Layer 7 of a small transformer language model trained on English Wikipedia (10 layers, counted from 0, width 64).
A neuron's activation on a vector x is SiLU(gate . x) times (in . x), where the dot is the dot product.
The model reads these tokens: "cl" "ops" " m" "ut" "atus" " Her" "b" "st" "," " " "198" "8" "\n" "-" " Met" "acy" "cl" "ops" " necess" "ari" "us" " (" "K" "ie" "fer" "," " " "192"

The vector x that enters this layer's MLP at each token. A number n stands for (n - 500) times 0.0028.
0 "cl": 448,534,568,492,633,770,517,348,571,263,678,571,523,332,437,594,541,532,230,849,397,517,366,330,673,356,478,559,377,686,370,598,308,566,374,764,594,475,485,671,793,297,526,161,84,172,501,441,494,750,375,498,161,420,420,533,529,520,490,405,427,497,540,370
1 "ops": 299,477,610,450,824,631,514,358,525,309,521,512,507,434,465,450,671,497,325,679,301,384,302,392,675,502,646,437,318,699,377,539,381,447,340,646,586,520,560,545,859,251,698,259,170,201,489,471,534,421,382,408,182,481,632,264,539,589,391,428,361,604,418,411
2 " m": 651,421,636,517,735,719,661,424,417,260,566,521,314,571,570,520,600,462,486,765,299,477,486,499,604,381,576,415,330,736,442,560,435,530,604,506,690,569,550,571,876,418,678,71,258,141,621,445,466,469,560,307,140,409,493,487,565,668,418,470,584,442,440,364
3 "ut": 538,542,427,486,564,626,596,320,255,291,696,560,593,374,474,521,585,580,493,636,323,371,406,440,416,115,575,390,324,682,546,444,576,370,460,660,591,489,447,460,816,351,641,206,274,369,595,443,477,419,499,493,103,525,253,125,653,602,477,387,253,427,440,450
4 "atus": 374,400,557,476,694,513,701,497,461,577,601,593,518,528,557,552,630,579,520,434,378,410,428,408,482,505,737,554,432,680,225,469,467,483,485,468,675,532,461,490,851,202,699,189,310,347,416,494,420,453,581,502,105,503,427,240,398,712,413,423,82,530,394,492
5 " Her": 659,355,591,317,740,705,635,600,511,480,538,418,609,405,647,298,641,623,842,448,330,532,448,551,468,297,558,480,494,688,422,690,647,441,512,649,627,443,604,552,528,219,576,118,514,493,345,636,473,565,717,388,129,290,213,540,423,505,489,449,382,460,478,611
6 "b": 466,458,610,534,425,645,532,212,612,392,530,415,629,502,759,495,634,530,573,583,334,470,427,573,463,204,693,236,673,696,453,424,558,705,473,444,506,476,389,219,420,428,454,410,396,521,424,643,439,843,770,341,156,284,242,363,608,532,437,460,413,331,233,604
7 "st": 345,427,598,482,532,797,741,369,501,594,567,585,656,434,929,422,590,719,465,462,374,343,397,429,542,261,613,420,703,684,511,567,555,705,443,578,466,400,374,279,360,375,522,423,348,392,464,553,425,960,603,508,123,309,313,318,626,825,487,510,469,476,432,511
8 ",": 475,385,744,497,763,468,728,387,611,660,638,499,378,565,821,497,627,644,412,527,331,239,440,452,495,514,982,474,561,751,546,429,440,570,385,591,488,478,489,510,515,371,684,468,329,379,567,496,480,299,662,548,162,498,513,505,452,503,606,489,615,490,556,481
9 " ": 500,349,537,508,718,376,778,364,450,301,526,473,187,617,658,294,604,534,514,545,568,288,473,464,517,623,471,439,540,810,551,332,449,533,279,576,522,579,483,549,555,369,675,414,480,535,629,561,189,674,645,617,223,445,474,270,346,558,657,530,593,439,647,421
10 "198": 550,565,746,665,686,427,773,458,458,381,456,544,467,562,475,701,729,451,466,558,805,449,367,357,631,305,424,245,506,775,672,362,755,637,459,544,439,607,403,549,559,497,559,463,619,437,652,620,450,650,901,514,217,318,511,387,362,464,342,409,701,532,375,525
11 "8": 387,471,635,467,638,330,696,479,427,314,486,470,502,460,541,632,547,553,498,668,541,204,359,329,555,472,484,224,372,732,463,394,690,552,458,634,618,524,521,465,334,512,657,781,551,425,706,665,578,440,771,447,152,307,648,437,330,671,508,573,179,756,373,479
12 "\n": 639,498,722,602,710,516,651,403,326,386,640,435,387,480,595,455,453,599,512,384,289,332,562,306,328,568,777,480,488,740,722,465,542,517,404,377,553,565,750,506,562,509,756,495,398,309,725,623,357,147,782,613,190,443,519,564,407,424,544,405,322,569,672,463
13 "-": 462,507,659,461,742,308,726,511,336,474,669,453,664,512,782,559,323,501,459,360,309,519,431,512,326,569,735,511,615,669,551,527,487,492,364,344,537,591,529,559,617,526,733,330,516,424,784,631,467,231,705,579,161,565,234,453,434,458,650,259,452,357,512,689
14 " Met": 552,421,581,425,652,616,496,503,479,688,604,517,488,510,814,514,488,616,534,257,484,643,505,640,389,217,203,513,561,680,477,421,653,425,467,490,592,510,479,508,519,273,641,460,261,438,617,471,510,682,646,689,74,513,194,413,480,614,539,266,244,366,412,419
15 "acy": 265,203,572,396,688,492,731,476,530,338,675,510,648,492,831,401,473,418,433,252,486,584,310,604,407,314,448,513,594,615,363,405,605,534,299,377,636,398,428,412,361,208,624,316,236,546,442,607,519,574,563,671,144,469,236,410,472,653,379,440,180,456,391,390
16 "cl": 581,403,512,605,648,568,616,426,632,302,591,525,452,335,624,499,367,530,363,509,408,624,397,358,687,180,363,591,614,667,211,549,415,644,374,590,710,371,539,484,245,410,597,268,322,269,388,618,490,969,421,552,184,451,183,735,637,545,443,303,428,246,604,407
17 "ops": 246,397,663,470,792,562,565,458,523,284,479,442,558,487,564,279,560,430,246,399,338,403,186,445,592,478,334,406,361,611,203,460,382,366,320,453,602,494,565,399,361,282,620,480,343,352,452,597,511,679,340,537,82,541,399,392,615,466,283,344,368,464,385,367
18 " necess": 659,461,553,534,704,707,537,449,396,554,578,573,595,316,426,520,689,631,583,525,307,331,236,560,680,314,256,564,317,788,123,519,415,531,374,526,477,456,552,538,473,534,562,544,218,351,472,570,618,553,401,801,271,253,320,555,418,407,145,370,406,386,529,322
19 "ari": 388,407,505,415,514,680,717,472,532,537,481,374,596,382,574,557,605,638,369,641,529,233,202,547,379,475,448,545,496,753,258,506,421,541,439,497,659,675,587,494,318,455,404,334,298,433,310,676,554,671,617,565,122,356,369,487,448,369,380,283,143,443,635,348
20 "us": 310,368,671,570,741,549,567,590,452,516,613,603,668,418,714,381,615,695,427,419,460,420,264,369,395,539,543,533,652,702,315,750,342,456,313,400,565,451,505,341,481,319,693,547,330,353,448,591,419,723,570,402,115,451,572,422,373,617,346,343,202,437,506,317
21 " (": 527,301,822,519,777,358,691,629,429,455,650,349,308,579,642,368,563,674,461,300,377,339,441,338,475,390,664,561,609,642,548,601,344,338,268,638,511,718,762,634,495,326,634,377,274,494,657,534,303,549,715,525,239,319,390,416,432,347,615,388,406,391,637,434
22 "K": 605,353,550,548,631,435,509,457,452,328,732,405,461,661,720,620,484,641,590,430,498,316,609,497,596,273,379,315,543,683,368,330,528,609,391,387,689,631,519,599,602,367,280,412,376,416,546,561,504,531,732,416,56,197,177,577,475,571,445,312,564,473,629,434
23 "ie": 523,391,621,273,512,567,613,373,315,483,541,502,762,388,791,384,416,534,644,445,646,392,536,541,451,437,477,360,510,675,402,460,547,604,386,400,661,444,471,418,513,317,379,393,276,763,378,629,304,463,718,449,42,450,159,540,459,621,471,441,602,491,505,495
24 "fer": 552,583,625,471,528,488,711,512,526,425,432,520,712,333,655,302,599,484,351,411,626,548,310,496,369,248,446,440,652,773,443,480,604,715,332,481,531,507,553,230,300,244,598,639,362,614,366,647,411,569,570,475,124,465,223,320,415,473,436,446,521,396,492,768
25 ",": 448,532,769,487,734,409,638,535,636,651,529,449,456,472,858,324,582,635,213,415,487,414,203,364,485,419,804,598,653,786,333,564,546,515,321,459,535,538,456,475,366,499,614,749,369,568,529,513,441,510,663,664,171,370,247,578,560,544,613,383,582,392,481,493
26 " ": 486,339,631,452,668,367,736,425,413,265,560,452,221,580,705,289,618,478,408,467,646,297,388,434,571,585,391,464,554,827,475,287,523,535,258,515,502,515,453,556,414,405,622,676,440,669,598,557,267,879,580,646,211,359,381,333,375,579,632,504,586,407,569,428
27 "192": 550,456,662,678,645,455,764,474,459,389,574,572,438,519,546,692,714,544,430,504,870,256,283,370,408,393,343,239,585,765,578,293,602,481,397,628,489,558,361,563,368,700,495,578,511,484,570,646,499,692,760,464,194,373,466,384,292,391,417,338,547,614,458,661

Each question shows the input weights of one neuron of the MLP. A number n stands for (n - 500) times 0.0023.

n98 gate: 512,640,704,551,438,262,465,612,445,561,511,537,411,484,592,670,583,545,681,622,527,478,582,702,437,670,424,260,489,693,697,576,519,596,330,420,326,549,442,654,560,589,349,421,476,441,447,501,507,454,427,465,502,329,626,527,608,661,615,543,593,454,522,713
n98 in: 390,455,573,531,532,374,424,481,497,540,467,654,635,362,581,578,632,549,529,447,467,672,380,596,481,585,395,292,425,519,464,547,706,635,351,603,408,546,644,694,536,636,297,685,474,504,518,648,482,511,495,420,399,370,384,569,429,670,421,465,531,488,571,656
Its three highest activations, in order, are on tokens 10 "198", 27 "192", 22 "K"

n19 gate: 472,508,597,518,449,655,567,433,429,716,477,575,546,522,497,406,409,512,447,576,581,495,415,355,678,601,532,518,328,510,492,628,333,409,613,203,548,562,518,630,559,521,419,639,562,441,584,584,470,545,362,363,514,471,475,553,241,491,686,491,371,469,554,594
n19 in: 380,544,587,521,521,575,424,534,335,566,372,509,476,726,392,530,413,510,501,503,289,672,356,414,465,394,466,495,511,505,467,610,484,588,447,587,554,462,427,560,447,389,204,489,454,517,548,349,456,312,440,574,373,542,421,591,502,436,418,485,459,567,238,504
On which token does it fire most? 9 " "

n127 gate: 464,580,495,469,163,561,355,557,530,492,580,614,661,564,479,449,568,548,446,425,383,368,558,361,464,574,425,677,277,663,690,474,446,347,564,480,206,434,430,386,582,479,455,603,231,493,820,497,537,648,605,666,455,565,455,475,557,457,592,665,615,563,491,708
n127 in: 593,497,566,341,624,529,424,521,582,418,537,384,372,435,484,405,573,526,505,415,643,581,592,437,509,503,637,319,496,367,409,501,261,361,628,251,905,511,428,498,491,480,562,411,477,546,585,498,455,505,624,461,728,522,432,557,717,312,441,382,484,442,584,438
On which token does it fire most? 11 "8"

n131 gate: 535,533,364,474,399,426,523,554,409,620,589,636,321,437,580,505,658,475,407,709,527,711,476,295,391,669,470,570,644,546,457,515,673,402,353,235,486,586,619,411,348,633,696,495,382,480,645,735,467,495,437,427,723,593,683,437,348,520,560,596,624,363,478,786
n131 in: 479,412,545,649,648,555,382,359,339,317,458,366,496,407,610,526,429,416,446,685,527,678,644,376,440,586,382,501,698,400,472,615,553,623,652,515,541,393,360,464,640,362,467,463,396,446,336,375,545,534,637,503,591,369,502,397,521,529,750,474,617,522,397,400
On which token does it fire most, and how strongly? 18 " necess", at about 0.34

n17 gate: 344,748,466,371,399,478,606,420,546,472,393,418,515,568,379,489,632,417,396,729,471,537,553,475,861,490,799,679,739,642,707,557,563,536,650,493,727,650,558,666,828,424,492,380,518,651,567,498,525,719,288,356,598,532,580,491,529,462,567,463,430,534,647,667
n17 in: 672,539,763,390,515,460,536,808,487,686,637,528,508,422,579,504,581,613,437,527,395,390,434,398,595,670,278,230,311,663,472,397,189,623,449,418,427,649,363,527,582,727,459,387,622,426,504,635,485,482,313,607,472,517,675,715,405,663,522,413,431,471,554,469
Its three highest activations, in order, are on tokens 0 "cl", 2 " m", 1 "ops"

n108 gate: 400,574,691,467,318,514,292,506,637,589,528,641,519,468,485,646,481,498,312,412,472,491,344,546,345,502,546,458,472,547,549,429,532,508,279,473,280,367,419,510,483,377,399,274,394,393,482,391,489,454,682,451,543,558,314,507,396,406,392,516,642,312,581,529
n108 in: 528,686,496,359,620,556,510,529,406,413,648,520,354,681,469,430,706,702,563,540,507,327,445,475,455,503,558,404,725,510,519,656,442,637,588,358,485,635,565,616,356,515,357,512,277,571,421,440,647,465,456,588,489,611,648,468,748,461,426,467,477,559,540,632
Its three highest activations, in order, are on tokens 8 ",", 25 ",", 19 "ari"

n28 gate: 544,558,492,653,695,630,417,432,518,492,453,377,579,445,248,548,574,420,359,515,517,576,655,609,450,190,582,515,562,486,657,569,479,633,452,582,506,502,700,574,415,635,417,586,586,513,390,550,339,604,589,482,602,631,586,459,560,218,296,382,506,245,474,716
n28 in: 502,533,632,434,517,537,658,602,420,501,518,694,737,490,620,740,546,82,757,414,521,376,272,394,539,686,487,572,439,342,526,245,307,576,600,692,538,629,516,696,455,606,424,300,463,460,478,554,659,555,605,654,543,388,500,529,536,722,519,325,528,488,610,368
On which two tokens does it fire most, strongest first? 10 "198", 27 "192"

n77 gate: 582,310,516,332,511,579,446,564,559,591,579,521,231,650,442,681,404,434,434,586,417,687,647,672,264,555,548,419,652,233,487,480,570,517,470,433,489,558,574,378,670,606,612,339,447,590,503,558,588,460,656,472,485,501,485,536,456,445,558,580,459,665,636,549
n77 in: 497,592,634,442,516,477,494,484,607,483,483,492,628,473,369,529,823,506,436,574,456,410,568,650,483,551,690,398,414,483,594,590,234,331,671,278,379,604,394,664,496,252,470,594,426,559,510,439,353,366,380,425,525,399,470,642,425,386,467,530,305,620,566,611
Its three highest activations, in order, are on tokens 16 "cl", 7 "st", 26 " "

n24 gate: 502,577,287,279,629,598,664,327,335,420,389,349,437,472,425,559,383,460,741,436,393,651,470,391,662,584,618,347,644,192,409,517,538,492,466,559,239,518,433,396,546,580,314,593,617,364,583,550,381,364,676,708,311,803,761,286,651,374,481,510,603,490,450,690
n24 in: 377,517,486,703,429,245,515,566,351,323,454,469,419,526,604,458,422,563,523,470,382,493,516,543,415,649,610,458,511,441,373,430,461,581,376,321,569,382,617,552,444,520,199,574,519,516,428,646,616,380,434,435,497,471,631,612,196,371,389,547,416,688,360,382
On which token does it fire most, and how strongly? 14 " Met", at about 0.5

n43 gate: 443,659,400,509,570,630,574,513,500,565,212,513,337,492,586,400,659,405,397,508,393,412,700,518,653,328,509,610,380,659,495,520,523,666,432,632,400,440,468,349,441,640,531,426,380,259,423,368,425,503,345,481,555,400,419,670,669,615,592,454,276,526,542,649
n43 in: 438,372,461,473,471,576,435,549,554,289,705,433,564,374,725,637,381,784,587,585,210,618,399,524,649,435,358,227,610,439,461,462,313,553,601,535,515,429,202,544,694,381,421,569,455,500,603,521,672,524,664,473,490,704,728,366,396,467,390,575,594,479,528,477
On which token does it fire most, and how strongly? 0 "cl", at about 1.9

n85 gate: 563,406,508,162,391,458,326,343,425,759,600,519,381,671,456,603,454,305,572,606,599,538,690,482,649,302,708,886,622,617,674,400,399,173,623,576,479,650,577,406,489,641,420,681,631,751,690,410,353,360,688,474,730,529,707,435,426,477,593,469,858,580,468,484
n85 in: 387,685,416,418,544,628,346,337,345,409,482,316,501,676,651,453,570,600,457,548,567,597,345,579,591,643,523,412,621,306,521,362,870,480,412,411,790,390,690,723,664,542,724,533,328,479,377,428,562,521,155,572,530,479,396,634,469,651,438,496,554,411,452,550
On which token does it fire most? 27 "192"

n128 gate: 465,645,584,536,493,506,395,436,418,529,457,535,440,655,485,390,610,395,510,700,480,430,606,478,523,604,507,598,519,506,571,403,492,580,835,373,622,487,345,396,391,499,526,443,447,449,711,535,664,541,544,521,486,647,233,363,414,548,470,468,455,688,502,520
n128 in: 501,589,428,505,684,467,485,623,592,421,482,516,468,623,424,368,441,652,399,512,576,543,568,427,392,583,487,498,482,463,482,575,564,443,592,351,554,441,592,539,455,434,459,563,746,412,606,560,492,538,638,648,557,337,574,557,514,550,208,469,609,376,403,641
On which two tokens does it fire most, strongest first? 10 "198", 0 "cl"

n103 gate: 529,472,549,589,505,471,583,568,573,544,561,659,412,421,394,573,332,515,756,463,395,497,502,622,78,437,411,471,443,177,460,557,306,520,443,136,428,470,506,574,602,490,497,491,502,250,621,369,277,441,518,391,493,632,283,492,416,470,404,429,485,353,465,627
n103 in: 552,352,568,416,424,601,469,604,507,419,590,511,478,342,480,357,431,571,499,614,514,524,487,485,501,631,617,632,695,728,448,644,804,390,469,530,551,542,459,508,332,422,602,642,702,742,539,579,632,646,467,585,564,413,491,318,703,633,410,297,494,332,466,490
On which token does it fire most? 14 " Met"

n30 gate: 612,461,553,438,267,446,579,783,572,611,481,507,547,491,488,523,770,624,561,410,522,685,516,342,275,726,317,517,454,687,499,684,432,501,628,505,545,601,476,507,470,426,734,399,242,517,573,392,829,606,430,364,526,520,353,636,452,444,507,418,582,672,457,347
n30 in: 367,334,572,392,215,336,358,433,618,369,450,507,657,574,375,508,510,657,644,416,523,335,576,321,546,614,611,425,330,674,571,453,340,476,367,534,370,221,456,379,736,416,334,642,435,417,562,558,483,429,578,576,478,366,516,464,445,453,483,375,676,421,572,371
On which token does it fire most? 20 "us"

n162 gate: 376,456,630,732,600,688,291,588,332,452,324,228,639,418,507,592,474,737,467,581,508,572,252,463,533,486,580,620,553,354,690,537,239,477,583,561,568,567,502,211,653,395,468,699,624,429,698,402,436,342,388,528,512,569,349,442,615,324,549,509,566,472,552,633
n162 in: 532,477,432,580,383,381,424,365,674,496,445,383,481,538,645,276,496,492,572,473,467,404,791,469,519,402,583,709,385,671,583,19,681,348,494,585,460,609,505,601,556,536,626,338,616,453,752,449,581,672,512,559,619,538,499,479,534,549,425,509,459,427,628,418
On which token does it fire most, and how strongly? 23 "ie", at about 0.25

n92 gate: 389,652,500,639,475,537,400,486,526,450,484,411,427,431,329,325,360,626,531,673,484,435,341,410,696,523,457,586,463,432,707,577,509,653,543,565,448,446,416,640,485,498,519,438,616,549,393,577,723,537,657,376,549,506,196,750,512,362,753,807,449,210,360,564
n92 in: 508,604,408,634,534,246,503,283,518,525,411,495,447,562,639,461,340,389,381,820,586,696,476,479,480,523,536,443,545,529,502,513,400,395,353,412,597,728,711,385,685,456,507,484,446,623,364,334,432,481,477,367,596,331,541,554,448,327,727,385,288,625,659,574
On which two tokens does it fire most, strongest first? 18 " necess", 7 "st"

n190 gate: 513,474,558,440,540,480,604,534,380,573,465,627,545,393,292,536,584,508,650,504,623,507,457,657,672,643,344,587,558,477,469,371,626,406,506,422,570,329,453,450,769,279,572,386,560,487,473,501,640,543,546,483,482,637,535,274,534,403,541,781,353,681,551,532
n190 in: 544,523,548,533,468,475,559,551,230,377,400,487,460,377,376,481,445,504,584,661,461,571,448,636,650,695,659,579,543,365,531,343,353,525,717,561,388,672,389,492,591,467,388,521,542,525,378,486,595,356,698,825,394,495,348,457,340,595,515,615,471,499,571,563
On which token does it fire most, and how strongly? 4 "atus", at about 0.7

n156 gate: 557,563,336,518,499,527,567,417,412,651,520,711,255,358,525,486,693,443,808,645,422,415,646,565,310,487,423,535,563,408,597,751,502,666,496,457,284,593,508,563,345,463,388,598,342,307,521,685,656,339,411,691,478,501,681,569,399,336,356,456,553,526,652,357
n156 in: 504,234,496,749,599,489,482,401,412,532,231,430,699,546,524,634,285,650,396,262,457,578,479,508,557,461,541,436,608,378,441,576,460,653,440,572,613,582,500,449,555,668,691,392,657,461,454,558,473,366,552,261,619,370,377,336,562,595,441,543,491,630,444,520
On which token does it fire most? 26 " "

n52 gate: 347,458,315,271,687,574,401,624,695,425,612,599,622,586,538,376,515,567,563,529,603,747,350,429,341,357,741,540,507,531,673,307,527,602,637,414,522,657,502,361,399,574,228,532,400,638,542,565,623,451,614,341,556,522,520,289,481,279,472,516,534,553,391,454
n52 in: 668,310,407,511,602,500,542,601,322,409,515,501,457,441,427,558,448,680,643,322,705,446,581,586,585,668,672,466,441,368,519,737,363,419,365,570,651,285,590,531,405,470,569,531,375,387,402,378,642,692,530,527,651,286,408,381,608,440,460,400,407,492,412,510
On which two tokens does it fire most, strongest first? 15 "acy", 5 " Her"

n84 gate: 314,547,403,488,367,690,491,433,549,693,701,603,751,501,443,288,499,551,600,687,566,547,666,352,337,626,642,539,476,590,638,310,340,421,345,405,545,532,418,523,558,547,786,397,252,392,531,285,470,267,340,612,583,467,527,755,411,325,734,523,615,558,678,730
n84 in: 629,501,442,584,371,541,607,371,551,705,461,411,474,421,551,427,383,622,559,576,337,444,531,689,536,493,684,616,364,441,602,641,436,143,538,419,487,340,575,488,771,518,602,487,510,304,305,523,307,403,354,464,417,500,439,752,551,378,613,369,509,385,635,626
Its three highest activations, in order, are on tokens 12 "\n", 8 ",", 13 "-"

n3 gate: 605,513,550,655,363,570,568,519,604,522,396,339,517,593,364,611,484,423,523,482,777,395,483,455,706,404,227,563,493,672,482,393,388,565,373,468,553,434,432,439,523,564,423,563,469,634,804,456,490,595,365,452,730,572,651,624,446,472,339,582,651,566,703,366
n3 in: 439,442,754,685,358,476,608,499,795,427,523,340,591,540,348,512,244,514,620,425,445,295,451,603,476,583,556,383,602,533,481,450,666,594,605,340,368,531,459,484,595,393,481,568,626,460,338,525,594,631,676,542,631,714,589,530,432,551,329,716,652,381,462,630
On which token does it fire most, and how strongly? 10 "198", at about 0.66

n111 gate: 720,540,438,800,440,520,533,468,570,473,552,310,599,260,312,558,448,554,682,421,480,735,547,393,564,566,466,305,403,754,551,476,436,501,542,383,536,367,444,362,597,501,393,498,583,353,596,459,557,522,476,510,438,665,334,331,518,478,483,576,581,460,489,534
n111 in: 430,430,508,376,479,527,457,794,342,340,510,561,453,793,583,642,552,437,571,559,519,414,466,578,655,482,570,369,593,500,424,693,438,502,468,613,362,650,683,541,354,592,562,357,463,637,465,714,464,568,431,572,413,573,573,457,394,602,417,552,507,573,557,470
On which token does it fire most? 10 "198"

n8 gate: 465,685,389,688,323,732,577,544,397,353,347,241,363,461,517,387,334,530,510,781,551,692,557,338,376,536,606,611,509,455,588,669,443,592,633,573,643,195,437,528,605,510,311,517,495,589,610,518,434,473,485,666,574,502,605,458,530,724,586,416,487,357,361,608
n8 in: 644,634,523,400,531,555,371,414,476,455,548,611,432,529,447,456,362,508,351,629,373,560,462,611,262,330,329,600,293,434,512,372,383,594,329,446,348,557,619,408,543,504,457,505,364,374,610,609,484,528,743,375,518,531,388,479,521,587,373,419,611,378,291,397
On which token does it fire most? 0 "cl"

n22 gate: 143,501,629,368,363,449,543,353,528,383,418,565,732,758,429,559,517,641,453,401,512,413,538,326,649,467,424,605,579,402,199,336,391,411,295,223,584,247,534,601,869,639,586,537,684,503,541,339,494,357,583,314,600,799,567,395,546,489,432,754,348,431,379,586
n22 in: 484,372,477,373,448,272,309,474,295,538,627,367,391,661,454,450,553,443,436,521,522,514,441,425,614,502,532,536,447,932,520,426,864,481,487,360,558,167,301,575,480,518,640,626,468,590,507,465,589,483,555,383,451,477,720,415,478,578,452,791,600,467,513,611
On which token does it fire most? 19 "ari"

n97 gate: 521,570,516,394,540,605,548,504,527,511,286,613,447,765,580,582,489,665,495,454,392,537,283,656,595,294,626,505,551,453,593,542,461,291,584,259,454,413,399,300,556,525,545,623,577,481,451,334,595,504,756,573,633,494,409,641,515,453,484,275,537,314,394,540
n97 in: 351,556,428,488,587,508,623,713,532,568,609,403,551,529,681,587,685,518,526,525,545,499,524,541,421,251,686,352,504,580,750,444,658,618,470,397,584,351,424,429,479,453,398,401,484,668,651,612,610,393,449,491,669,553,435,425,576,426,438,394,602,308,634,492
Its three highest activations, in order, are on tokens 6 "b", 25 ",", 13 "-"

n115 gate: 386,447,559,563,474,402,684,898,571,671,671,431,230,480,525,517,601,272,669,641,466,654,405,586,336,593,199,676,623,828,590,463,469,503,397,292,416,318,639,502,614,557,450,581,283,518,458,380,478,399,484,473,634,494,603,413,411,663,687,490,412,618,612,913
n115 in: 502,433,511,492,468,550,955,631,612,572,464,471,490,507,283,470,520,461,580,437,615,318,484,488,437,580,502,363,561,674,635,342,329,450,491,606,315,386,375,416,615,529,499,389,541,481,696,410,396,304,416,413,608,586,423,475,473,522,553,646,564,524,425,421
On which two tokens does it fire most, strongest first? 9 " ", 16 "cl"

n1 gate: 471,534,569,364,300,619,276,670,412,684,483,534,496,466,353,427,311,392,604,527,630,568,508,326,404,374,392,561,437,602,542,687,445,120,170,436,508,675,485,502,358,728,443,491,466,193,798,571,600,384,261,463,495,440,602,533,331,451,573,286,505,649,535,797
n1 in: 493,323,384,452,394,307,327,387,472,388,531,382,620,564,409,609,258,337,398,648,546,466,217,663,366,517,541,314,614,642,346,420,506,499,485,459,532,539,486,478,688,366,356,608,296,374,375,350,535,587,768,397,667,273,399,532,600,490,417,538,262,487,345,387
Its three highest activations, in order, are on tokens 8 ",", 9 " ", 5 " Her"

n169 gate: 414,391,451,426,471,511,622,608,642,477,510,613,449,428,489,518,636,376,405,458,491,381,692,666,370,272,649,314,569,345,518,405,555,488,636,346,605,502,675,526,399,548,552,401,580,444,605,397,478,496,447,471,400,590,484,632,637,415,630,671,593,255,571,406
n169 in: 378,375,462,345,557,500,368,562,632,555,432,547,386,485,428,522,560,466,629,455,349,400,617,550,432,450,491,551,652,352,466,355,728,438,440,702,524,431,672,466,501,388,492,436,483,397,343,323,332,469,417,465,435,573,324,609,481,708,538,586,426,563,482,253
On which token does it fire most? 27 "192"

n124 gate: 464,633,306,579,445,692,466,589,613,548,465,464,476,409,546,509,473,344,395,670,765,573,444,472,508,519,484,392,342,443,548,440,451,499,438,404,540,304,383,424,689,629,567,481,473,640,503,582,509,433,583,642,505,441,486,749,307,342,628,365,587,469,550,249
n124 in: 371,404,602,742,577,519,303,368,368,551,625,466,523,499,594,516,424,346,503,468,619,472,642,385,586,458,546,629,454,451,603,389,587,619,283,458,454,666,258,577,556,440,612,478,441,625,230,463,540,386,239,551,528,334,623,479,569,608,697,307,394,524,457,548
On which token does it fire most, and how strongly? 5 " Her", at about 0.29

n110 gate: 617,624,674,539,461,559,333,461,571,589,327,360,229,491,545,603,310,571,528,536,535,462,516,411,619,678,597,720,495,385,645,467,664,467,461,576,436,206,671,502,421,695,602,541,584,664,428,512,444,339,649,602,282,545,524,397,503,584,572,552,446,309,524,413
n110 in: 829,485,448,534,507,678,551,502,576,520,757,516,466,736,355,495,414,325,428,568,360,677,549,543,547,454,448,433,662,455,675,499,554,517,335,511,403,485,530,249,433,539,599,432,575,415,380,632,543,591,242,569,230,467,512,612,454,609,547,620,431,495,437,471
On which token does it fire most, and how strongly? 12 "\n", at about 0.35

n54 gate: 685,544,355,334,226,448,597,478,618,428,373,532,288,488,418,736,143,707,665,512,225,513,460,510,564,490,383,339,524,639,390,442,692,261,417,622,397,445,709,615,572,393,621,529,562,740,291,422,685,362,384,494,530,640,550,627,597,354,322,486,363,652,387,574
n54 in: 692,461,664,423,804,588,281,602,445,722,553,647,526,534,593,568,359,504,650,395,534,444,333,513,460,583,530,378,565,512,597,591,618,613,508,478,385,468,330,544,555,464,422,731,602,640,679,434,438,564,520,502,446,328,612,461,706,525,465,504,379,517,344,490
On which token does it fire most? 0 "cl"

n47 gate: 545,420,282,477,466,640,628,478,422,397,484,440,559,418,502,453,533,361,510,590,516,608,560,577,542,619,560,767,632,433,504,318,293,625,333,546,555,510,496,441,445,548,433,515,468,440,378,374,358,357,528,607,234,344,475,568,664,581,595,583,409,673,379,668
n47 in: 508,581,286,468,541,441,416,457,631,600,498,458,709,477,425,383,416,590,500,360,367,604,487,418,278,524,611,308,505,648,589,581,677,556,398,551,558,355,478,597,638,460,521,398,536,478,432,538,426,674,552,295,284,708,565,367,442,516,371,527,661,634,593,455
On which token does it fire most? 23 "ie"

n138 gate: 330,704,696,401,620,450,573,242,552,716,210,422,461,560,337,583,526,530,375,479,427,382,454,553,471,392,514,729,523,627,560,627,519,350,505,461,456,710,407,472,509,438,508,375,400,492,423,471,363,315,566,485,569,589,581,655,599,425,327,399,680,550,642,565
n138 in: 606,838,257,422,482,510,727,216,654,431,444,541,601,492,570,433,600,512,234,454,508,517,553,417,538,527,463,455,413,667,461,753,567,362,480,410,452,542,341,481,495,478,446,362,441,560,529,497,343,398,504,421,483,574,485,547,441,437,544,425,316,476,509,704
On which two tokens does it fire most, strongest first? 1 "ops", 25 ","

n154 gate: 647,538,297,314,489,546,470,470,344,587,534,386,359,532,409,436,411,391,463,575,515,533,558,562,615,356,286,612,121,413,675,657,674,432,582,570,408,387,390,396,469,406,454,486,236,372,326,545,420,379,573,490,473,451,462,573,483,489,275,396,546,401,508,495
n154 in: 590,533,348,561,495,474,587,331,539,491,580,201,540,394,376,564,347,439,123,560,488,532,674,596,536,487,537,434,335,339,528,664,570,443,506,577,628,535,319,360,520,519,584,454,295,410,634,480,414,405,644,319,289,384,694,562,669,646,233,569,539,581,523,653
Its three highest activations, in order, are on tokens 2 " m", 3 "ut", 0 "cl"

n79 gate: 479,530,780,285,437,509,570,537,567,635,395,560,378,472,502,635,526,325,524,454,492,651,461,492,645,764,529,545,385,542,433,498,726,397,631,585,566,615,606,570,455,630,647,190,611,437,460,529,594,488,589,614,674,462,410,429,646,539,508,218,451,312,603,456
n79 in: 492,399,470,488,396,423,595,544,448,441,544,413,666,342,475,309,398,427,642,414,503,526,603,515,609,499,367,465,358,448,509,546,597,420,631,604,624,493,545,635,642,406,312,313,299,477,453,448,581,522,404,780,477,423,583,483,682,659,535,453,424,431,530,592
On which token does it fire most? 5 " Her"

n18 gate: 399,444,415,660,468,581,630,508,403,462,636,672,530,521,447,493,638,423,519,637,344,544,620,525,425,589,594,532,657,308,518,675,526,581,686,771,507,469,298,584,753,232,602,373,243,311,504,391,486,405,393,507,487,622,367,330,715,799,533,306,610,734,516,548
n18 in: 446,442,442,505,646,463,362,378,408,525,537,416,564,773,583,601,443,571,189,626,219,593,623,453,446,613,562,608,555,504,613,395,489,521,644,687,476,399,643,654,635,471,491,425,260,413,435,660,626,483,356,523,386,573,914,464,519,530,521,365,471,547,409,452
Its three highest activations, in order, are on tokens 1 "ops", 0 "cl", 2 " m"

n148 gate: 523,419,676,376,578,727,749,651,416,375,402,368,486,618,600,551,393,682,839,465,670,487,641,407,596,529,712,522,547,362,570,513,375,433,626,321,568,331,550,693,360,841,530,442,720,505,606,348,490,444,435,297,603,312,675,625,684,448,586,635,413,359,195,510
n148 in: 345,316,859,427,451,641,611,284,669,560,415,390,336,619,377,350,599,662,539,446,378,633,512,515,358,376,455,175,607,429,472,744,413,523,506,627,137,574,547,674,434,750,308,474,510,564,552,452,204,502,354,483,375,484,432,495,491,456,454,305,412,555,570,504
On which token does it fire most, and how strongly? 5 " Her", at about 0.25